Layer 5 of a small transformer language model trained on English Wikipedia (12 layers, counted from 0, width 96).
A neuron's activation on a vector x is GELU(weights . x), where the dot is the dot product.

Input weights of the MLP neurons that the questions are about. A number n stands for n times 0.0048.
n3: -25 -1 -15 -5 -4 -6 -37 14 4 20 -8 -7 45 7 11 13 45 50 2 30 -18 -17 8 -24 -5 -31 -9 -12 -31 -11 -12 7 2 -6 41 -3 42 16 8 43 47 58 -1 54 -41 -3 -23 -12 -24 -35 0 7 9 5 -36 34 19 8 0 -12 -6 19 -4 19 18 16 25 10 33 -2 -32 12 -5 -66 35 -12 12 -2 14 15 -38 -11 -18 -23 -18 -14 0 -12 -3 4 19 -16 -54 -26 -32 18
n29: 3 -18 17 -13 7 22 -13 13 -18 22 -7 32 0 -9 3 -3 9 -23 -6 -17 31 -11 7 -4 9 0 11 -8 -11 -21 -12 5 -14 -5 15 -34 19 4 -9 15 -9 5 15 15 7 18 -17 -23 -3 2 -23 27 -3 1 -29 6 -23 21 -44 -5 6 -15 -9 -7 -15 -18 0 7 0 6 -5 15 17 13 15 29 -2 15 20 3 2 -14 10 7 8 -4 19 -43 13 -6 15 11 -4 -7 2 16
n31: 10 -24 -17 -6 -13 94 4 -36 9 2 -58 -19 22 62 -57 -26 12 -38 20 41 -12 -12 -52 -9 3 18 -88 75 40 43 -33 12 1 8 -22 -31 -15 25 33 -6 36 -25 -17 -10 -5 25 1 -16 8 14 29 37 -73 -17 14 13 -16 -7 -21 64 24 -23 54 -20 -10 -20 7 24 -27 16 -4 -41 -40 40 -8 -29 7 61 7 1 25 -68 -50 -19 14 24 15 14 24 -7 47 6 31 -11 -28 16
n118: 13 -2 13 -20 27 -2 -2 13 15 33 -17 17 9 -14 -5 -5 28 12 -21 -37 -19 25 18 -12 15 -3 10 18 12 6 10 35 9 14 1 -10 11 17 -41 9 -20 -19 -4 -35 -18 2 -32 -48 -18 -20 -9 3 7 25 -14 11 0 10 -2 17 14 -1 -18 -37 -21 16 -4 -20 -3 1 -1 -12 25 -5 -23 33 -14 54 -48 18 -28 -34 10 -1 -34 9 16 5 7 15 31 -1 -1 -14 45 -14
n144: -19 19 0 32 -8 -46 38 10 14 10 20 29 -17 16 12 18 -1 -2 9 -16 8 1 -4 -8 -31 -25 37 -31 -17 -57 12 3 6 -1 -3 16 8 -4 -16 25 -26 -43 -38 -4 -1 4 -7 -4 23 18 29 -1 30 -1 7 -3 -25 48 -10 -34 9 43 -11 -8 22 25 9 -1 1 -19 14 -34 -12 -17 0 9 9 -4 2 -4 -16 -15 13 4 -6 36 18 -6 -29 26 5 -7 -5 -13 42 -47
n160: -22 -4 16 -20 -4 -13 -11 -6 19 4 22 5 10 17 -19 -32 22 1 -6 44 27 21 -9 29 10 5 -33 2 -8 -6 -4 -13 -23 -11 23 -6 29 -26 -2 15 3 39 -2 -2 -12 9 17 6 -21 18 -10 42 -1 -35 -25 -35 37 -1 -2 15 33 -16 -5 5 -10 -41 -15 -29 4 25 1 19 19 -4 -40 6 19 7 -16 32 24 -32 26 -57 8 -15 5 5 27 6 -26 -11 -26 -23 -13 4
n204: 15 13 -8 -6 -7 28 12 9 9 20 -61 -22 20 25 15 -4 -12 -10 -12 12 1 32 -27 -7 -16 -1 -12 19 26 -28 -4 15 2 -12 13 19 -18 11 13 -21 1 9 30 28 -18 -14 15 34 -22 -27 -9 0 -3 1 36 25 18 19 -4 -10 33 1 17 -14 21 -30 9 1 -1 -7 -42 -1 20 -20 3 -11 -36 40 7 21 -30 -27 -41 -19 -36 -10 9 -40 8 1 26 22 -37 -22 9 19
n218: -1 -1 2 16 -37 -13 -4 0 -12 -1 -10 35 8 -8 -9 -7 -2 11 23 5 -2 4 23 -32 -9 -6 12 -9 -30 27 -7 13 -18 6 -9 -17 2 23 10 -6 -6 23 23 -5 -26 -24 10 31 -28 -7 19 16 -29 19 35 -3 56 3 -14 -12 -11 -12 -4 -3 32 -7 19 -20 -42 25 -4 10 11 -28 30 19 -21 9 29 39 31 35 -11 -9 -2 -43 -42 13 27 -2 -28 -44 -27 -33 19 4
n240: -10 -9 31 34 -7 15 9 28 -10 -32 -17 -16 -14 -16 43 4 -5 24 34 11 2 -2 15 -1 9 -7 -31 -7 -2 13 -13 -30 -29 15 -40 7 15 22 3 11 2 16 4 6 -49 -14 42 -46 -5 -25 45 -33 31 -53 -30 58 41 2 -29 30 4 -26 1 -2 -16 11 -27 24 -2 17 -49 20 16 -16 5 13 -1 -8 -9 -15 -4 6 -60 2 12 -15 7 28 57 5 32 -25 6 -9 -1 50
n242: 42 -30 32 -12 60 -29 -38 13 24 13 -12 -3 -11 30 9 28 13 -9 14 -11 1 -57 -21 -8 4 15 5 2 22 40 -19 27 -11 -3 19 2 11 -17 -38 22 5 -15 -4 3 20 -20 -3 -10 -7 -27 -7 11 -14 0 -9 -26 6 -19 -20 25 -28 21 5 -3 -17 -13 0 -17 24 -57 -5 27 -9 10 -22 -14 -25 -26 38 -15 -29 -11 -4 0 -12 -1 37 -11 6 4 4 39 13 40 -13 29
n268: -5 -19 12 3 -1 -16 -41 -6 -11 -17 4 20 5 7 -2 28 -14 23 13 33 -49 -25 18 -13 15 3 1 -16 15 12 24 45 9 11 35 50 -1 12 -17 -11 37 -11 -36 -3 0 15 -27 7 -3 -11 -35 22 8 -9 -12 24 -17 -17 11 -7 -18 -9 -15 -17 -32 15 23 12 4 32 -18 1 -11 40 -14 20 7 -9 -27 3 -15 3 -11 -7 27 -26 -17 12 -20 -18 5 -11 -21 -13 16 34
n276: 1 -45 -38 -21 -11 2 26 31 -1 48 -10 11 7 48 40 -7 -15 -27 -5 -1 -29 -12 -27 -13 -7 0 30 20 3 34 -4 -21 -31 -6 -23 -21 20 13 -16 -35 10 15 22 -10 -11 -24 -20 -24 -5 -21 16 -18 35 -21 23 39 -5 5 28 -34 -15 33 -2 -10 28 7 -8 12 20 35 -16 -7 19 -1 41 15 22 -12 -7 10 -10 -62 -23 11 -23 -27 31 -59 33 -9 14 4 22 -40 33 -8
n286: -13 -46 -12 -11 10 7 -4 -8 15 3 38 -6 -17 -7 -12 -40 12 -26 30 6 8 15 52 -17 30 22 -7 39 3 -3 27 25 -16 1 16 -32 19 -6 29 -4 5 20 -1 2 -24 -11 -15 1 -3 -20 7 29 7 19 -19 -8 11 -38 17 18 -25 40 3 -39 9 24 13 -13 33 -21 -38 -24 25 13 7 -12 -9 2 5 44 -11 -9 -41 -2 -5 -11 -13 -6 -1 6 -11 -10 -7 -38 13 1
n370: -6 11 3 9 -9 1 -24 2 -25 -4 20 2 -34 -24 39 -16 7 2 2 51 -15 16 -8 -11 21 -2 4 -18 -7 -10 -39 6 17 19 -1 0 18 3 -4 31 -35 -8 -16 23 14 -6 9 -9 7 22 -22 55 -17 -46 14 -1 23 -9 -2 -5 5 -5 13 -7 -16 42 -23 -4 1 -24 19 5 -40 -1 13 -28 24 5 -10 -57 13 -28 1 7 14 -2 8 32 11 2 31 -11 -6 -7 -5 12
n372: -20 23 -1 9 -15 -19 8 5 24 -11 -55 -27 -23 19 7 38 16 33 -28 16 -9 13 7 -10 -5 42 14 -13 12 0 -33 -2 -39 10 -24 -20 -34 27 16 7 1 -21 -10 15 -1 -20 -36 -10 -18 -9 -13 -7 -24 -20 9 -7 21 5 16 9 22 7 0 -11 -13 30 18 17 -5 -10 20 23 -30 20 9 -17 -6 -38 27 -4 1 -17 5 18 26 6 -13 -4 9 21 -2 4 -10 -1 11 17
n378: -8 7 4 -19 63 -1 -9 11 -1 -7 -1 -10 -23 -20 -22 -44 13 -25 -10 -43 31 -35 4 8 38 -22 -15 33 -15 -18 9 -1 -2 9 -6 -5 35 -44 -12 -5 -13 14 8 14 -4 12 -21 -15 0 11 28 28 19 11 -30 -6 -8 -7 6 -1 -1 -26 51 -6 -26 29 19 6 21 -20 13 -16 11 15 -18 -15 -1 5 -25 -8 -15 26 19 4 -4 -15 21 33 13 21 -14 40 -44 7 15 46

Each question shows a token from some text and the vector x that enters the MLP there. A number n stands for n times 0.042.

" 2015": 19 -39 -25 10 45 13 -40 -14 27 -18 39 57 -5 0 -3 14 -25 -2 -66 19 14 -31 23 -40 -15 -8 -37 -26 -7 22 42 -17 40 -38 -29 2 -35 22 12 8 9 10 34 -28 20 -33 -13 12 -2 33 -3 17 -46 -12 -35 9 -29 24 28 -14 -8 8 -14 0 16 -2 -18 17 -21 33 -23 69 -14 10 -42 -16 0 7 18 40 2 54 28 14 10 -17 34 -55 -2 -5 17 -25 14 -10 -18 29
Which neuron fires most, and how strongly? n268, at about 1

" September": 24 -13 -10 11 41 35 -36 13 23 24 46 49 -40 0 -17 -1 10 -3 -37 -9 29 -7 27 -29 2 -9 -52 -11 13 -7 12 -34 75 -25 -45 -1 -21 35 15 1 -12 9 22 -41 -2 -37 -59 22 -11 19 -15 20 -29 -13 -19 13 -38 37 36 -28 -29 -6 -8 7 12 3 -28 2 -23 20 1 45 6 -10 -34 -38 -9 23 0 32 -30 35 21 6 -2 2 54 -35 -15 13 28 -29 12 11 14 32
Which three neurons fire most, strongest first? n118, n29, n378

" O": 3 -18 -3 20 5 34 -10 42 28 -12 24 36 -18 -5 -9 4 25 -6 -38 24 13 -1 17 -52 16 29 -55 -8 14 7 12 -49 66 -18 -49 13 -47 5 -11 17 10 -1 19 -25 7 -52 -35 22 8 8 -15 -23 -1 7 -43 -7 -5 15 -14 -15 3 6 4 18 39 8 -69 10 -24 6 -15 26 19 8 -26 -20 -18 2 -16 42 -27 29 23 17 -20 -7 19 -37 -38 13 58 -7 38 -11 27 31
Which of these neurons fires most? n118

"exp": 2 -1 3 6 13 20 -19 20 48 22 -18 45 -50 -14 -7 1 18 -21 -22 21 37 6 18 -36 8 33 -51 -51 -7 10 -15 -42 37 -10 -39 -1 -47 -11 23 32 -52 -7 30 -11 0 -28 3 15 -10 33 31 18 -13 -25 -32 -4 -30 9 29 -29 -11 23 -25 -18 22 30 -57 -9 -19 20 -13 55 -1 -5 0 -24 -6 9 -21 32 18 28 42 26 17 24 13 -52 -4 10 30 -23 1 -14 -15 44
Which of these neurons fires most? n370

" Nat": 2 -12 -22 5 21 25 8 24 23 -7 28 24 -33 -6 -5 -6 31 8 -34 12 9 -10 12 -49 12 19 -49 -41 3 8 28 -29 80 -16 -48 8 -33 32 -11 42 -23 -7 31 -11 -7 -23 -20 7 -13 23 -11 5 -31 -15 -34 -23 -12 18 0 -16 18 10 -40 28 71 12 -45 9 -43 3 -30 28 14 10 -28 -5 -31 17 19 32 -40 52 6 21 -10 12 33 -17 -39 3 40 -6 24 10 -15 1
Which of these neurons fires most? n118

"{": -3 -3 -41 20 11 24 -24 43 35 25 53 21 -30 17 -14 -9 0 -1 -7 23 -2 31 28 -49 2 11 -51 -9 4 -16 38 -35 37 -24 -52 15 -26 -16 18 16 -39 -24 27 3 12 -38 -30 45 -6 10 12 -19 -31 -22 -32 13 -38 40 9 -10 -5 13 1 19 27 20 -35 -34 -8 0 -16 29 -12 -9 -13 -21 -33 -2 -13 47 29 31 39 20 12 -24 -1 -18 -35 -3 24 -35 32 -11 7 61
Which three neurons fire most, strongest first? n286, n218, n144

"-": 20 -16 -12 6 23 22 -46 13 18 10 27 50 -37 -19 -11 -14 14 13 -20 11 2 5 17 -29 12 -5 -54 -35 -14 27 3 -16 31 -7 -55 -3 -33 3 25 59 -39 -30 18 8 15 -51 -30 12 -9 20 -1 -15 -12 -17 -38 16 -28 48 48 -7 -4 18 17 10 53 10 -40 15 -7 15 -3 48 1 -24 -27 -31 -14 26 -24 42 -15 48 35 23 -19 20 -6 -31 -17 -6 26 -13 9 -11 -31 38
The two highest activations, in order: n3, n370

"ho": 6 -29 -35 8 6 9 6 7 51 18 22 25 -28 7 3 -11 11 -2 -18 28 32 5 37 -32 7 5 -49 -44 7 3 15 -32 68 -18 -80 18 -42 19 -6 28 -25 -17 27 0 3 -16 -16 22 -5 40 7 -17 -8 -6 -10 -25 -37 25 11 -33 -13 9 14 -20 28 4 -27 6 -30 25 -43 26 -26 2 18 -27 1 -21 1 45 24 63 26 22 -27 10 13 -24 -23 3 46 2 -27 -18 -34 43
Which neuron fires most, and how strongly? n144, at about 0.37

"ged": 7 -6 -28 10 19 26 -16 15 38 -18 33 51 -38 -12 -14 -2 2 10 -39 14 39 10 -7 -40 -18 -3 -61 -8 17 -10 33 -47 32 -5 -63 21 -31 2 35 12 -36 -10 19 -11 8 -18 7 1 -19 26 4 6 -29 18 -5 2 -36 33 22 -37 11 18 -28 9 -5 6 -54 3 -13 12 2 52 -12 -4 -38 -47 26 -26 14 23 31 62 25 26 -11 -9 31 -28 -11 -2 25 -32 18 1 0 44
Which three neurons fire most, strongest first? n370, n372, n144

"eal": 3 5 4 8 21 10 -20 3 31 39 9 60 -19 -2 -10 12 -4 -26 -49 50 36 17 22 -27 -3 3 -44 -31 -14 26 44 -54 70 -20 -58 22 -39 14 57 26 -49 -13 8 -5 0 -12 7 -2 -32 8 -5 13 -26 -17 -15 -15 -42 14 25 -11 1 26 -22 23 32 11 -30 -12 -33 5 -21 32 -1 -6 -27 -17 -5 -33 -4 38 8 36 40 12 -12 -24 20 -40 -23 10 19 -12 -2 13 -2 21
Which neuron fires most, and how strongly? n160, at about 0.35

"aco": 2 -25 -2 41 10 5 3 -5 15 16 24 31 1 -3 7 7 39 0 -20 25 38 -2 21 -49 -1 7 -58 -35 -10 -1 -3 -59 73 -15 -79 31 -31 -1 19 28 -6 7 21 -17 19 -19 -12 -3 -11 30 12 15 5 5 -17 -33 -36 40 -13 -35 -14 15 -5 7 35 -7 -24 11 -26 6 -30 51 -2 14 -8 -21 11 -24 8 56 0 17 15 19 -15 1 -16 -50 -46 11 45 -1 -1 -18 -24 31
Which of these neurons fires most? n144

"}": 1 -34 -40 -3 24 15 -46 3 46 25 39 34 -34 2 -34 -6 2 13 -36 27 32 6 24 -19 10 4 -52 0 18 -8 37 -43 41 -17 -33 18 -39 21 21 19 -49 -8 2 -28 23 -28 -1 23 -17 32 12 -6 -30 -11 -18 20 -30 40 15 -30 11 29 -3 -6 14 12 -30 -21 -10 13 -26 38 -2 -6 -28 -5 -29 -12 -9 48 1 55 37 43 -17 -25 12 -47 -16 -7 28 -32 30 -15 29 24
The two highest activations, in order: n286, n118

" and": -18 -2 -22 3 7 27 -32 2 44 13 16 51 -32 -4 -32 -35 -30 22 -62 10 53 -12 -11 -37 -3 12 -27 -20 -7 37 62 -35 51 -4 -52 21 -31 -2 17 18 -22 -24 30 -11 14 -19 -24 25 3 37 -35 -12 -29 -5 0 -1 -22 41 11 -46 7 17 10 9 50 21 -30 17 -8 -11 -20 44 -27 -4 -27 -23 -4 18 -14 32 -2 23 38 37 -18 -16 24 -23 -25 -7 19 -13 -7 27 4 29
The two highest activations, in order: n144, n378

" international": -12 -21 4 30 55 0 -36 9 8 -10 14 58 -26 -1 19 -2 20 -1 -28 -3 12 -3 34 -27 -17 0 -76 -8 -3 -4 20 -36 35 -21 -36 32 -30 34 11 28 7 -12 17 -24 16 -39 -34 18 -4 9 -15 32 -6 -17 -12 14 -36 20 17 -37 4 28 -6 41 16 -2 -43 28 -8 29 -35 51 -18 17 -51 -32 27 5 -17 27 -1 42 31 18 -16 15 22 -40 -40 9 17 -13 -15 -8 -24 31
Which of these neurons fires most? n268

" a": 11 -49 3 19 13 31 -73 6 51 -11 16 49 -18 -15 -15 -13 6 19 -29 21 14 -8 13 -51 -1 29 -62 -5 0 1 34 -28 24 12 -59 16 -45 1 19 45 -16 16 4 -9 18 -31 -1 12 -1 -5 -13 -26 -18 8 -17 24 -23 16 8 -14 4 3 -19 32 27 -2 -55 -10 -33 31 -30 34 2 2 -17 -30 7 7 -9 50 -15 58 12 29 -22 -3 40 -10 -13 0 -3 -2 6 -4 3 47
Which neuron fires most, and how strongly? n240, at about 1

",": -5 -21 -24 -6 8 9 -27 12 12 6 16 40 -26 4 -38 4 -18 18 -49 -7 34 0 5 -36 7 -29 -41 -4 -2 30 46 -31 37 -11 -65 14 -38 5 13 19 -13 -8 14 -33 18 -21 -17 11 -2 45 -44 0 -11 10 -22 14 -16 18 48 -28 -14 22 14 13 51 9 -42 29 -38 18 -30 43 -17 3 -2 -30 13 1 -10 42 2 43 34 37 1 -32 19 -31 -28 -36 31 -19 32 31 8 34
Which neuron fires most, and how strongly? n276, at about 0.27

"ique": -6 -16 -31 28 18 15 -19 18 30 16 26 49 -7 -1 0 -20 -3 -3 -33 31 -4 4 12 -40 2 8 -48 -12 4 6 3 -28 43 -6 -78 17 -35 31 30 37 -26 -7 3 -6 -6 -33 -6 17 -9 26 -16 27 1 -10 -26 -20 -22 25 31 -25 -23 23 -17 18 37 3 -38 30 -18 34 -30 37 -4 15 -30 -29 2 -49 3 43 5 37 32 46 -11 -10 17 -69 -32 1 22 22 3 -11 -30 29
Which of these neurons fires most? n276

" hydro": 25 -28 11 -1 -7 12 -42 37 24 -1 50 38 -37 10 6 -10 -5 -14 -6 10 22 17 -1 -32 15 25 -40 -53 8 8 13 -15 60 -19 -60 33 -53 -22 21 18 -27 -19 13 -16 3 -36 -21 18 -20 22 -20 6 -4 -1 -18 12 -12 7 3 -37 -1 44 -2 28 38 -22 -48 4 -23 25 -38 35 4 35 -24 -20 14 5 -3 31 -13 29 4 33 -7 -38 15 -31 -61 -5 43 13 15 21 2 34
Which of these neurons fires most? n268

"tain": 21 -37 -22 18 16 5 -10 6 9 -7 31 31 -13 -5 -2 0 27 6 -23 24 29 -4 24 -32 3 -2 -58 -21 -4 -5 11 -40 85 3 -56 20 -37 10 22 37 -21 -3 59 -8 -13 -32 -16 4 17 27 -24 41 -13 -17 0 -19 -25 43 59 -41 -19 39 -22 -2 6 6 -43 8 -12 -5 2 27 -6 5 -4 -39 -5 -8 -29 29 -4 32 30 12 -1 7 47 -60 -29 -21 20 5 -23 27 -19 5
The two highest activations, in order: n370, n144

" Mas": -16 -7 -18 -1 32 29 13 33 52 11 24 32 -39 13 -5 27 12 -12 -50 18 6 -2 28 -50 -13 7 -31 -30 25 14 10 -34 54 -30 -52 25 -42 12 -22 17 -31 -4 29 -6 10 -34 -13 25 -5 28 1 -6 -12 -3 -37 -21 -25 19 -5 -42 13 10 -3 13 55 1 -21 7 -35 24 -38 24 6 -8 -23 -9 -13 -16 6 28 1 61 -9 18 -17 -12 61 -20 -46 -21 44 -24 20 13 -11 30
Which of these neurons fires most? n144

" comp": -8 -18 -2 16 15 25 -14 19 41 14 -10 50 -61 -30 17 -13 12 -15 -33 22 13 -12 27 -37 -14 32 -45 -25 9 36 -10 -43 52 -15 -23 16 -22 -1 26 20 -43 -40 48 -11 6 -35 -7 38 4 18 3 -8 -18 -32 -22 15 -29 10 27 -16 -16 14 -12 -8 40 -2 -64 8 -4 13 -30 51 -11 7 -22 -10 14 21 -14 54 18 51 38 11 -12 -5 33 -38 -20 -2 11 -6 -10 -14 -20 31
Which of these neurons fires most? n29

" involved": -27 -27 -3 0 22 11 -16 31 46 -7 15 52 -38 -12 -16 -3 -6 19 -9 16 16 0 -20 -30 -18 11 -60 -26 5 9 24 -33 39 -11 -68 27 -27 12 25 35 -50 -2 52 -40 19 -42 -13 16 16 8 -20 29 -19 -5 -2 0 -22 15 37 -7 7 33 -1 17 -25 -2 -35 -6 -27 36 -52 45 -13 17 -8 -29 14 -15 9 35 -5 55 26 12 -10 -7 33 -38 9 -3 -12 24 2 21 -37 17
Which neuron fires most, and how strongly? n242, at about 0.42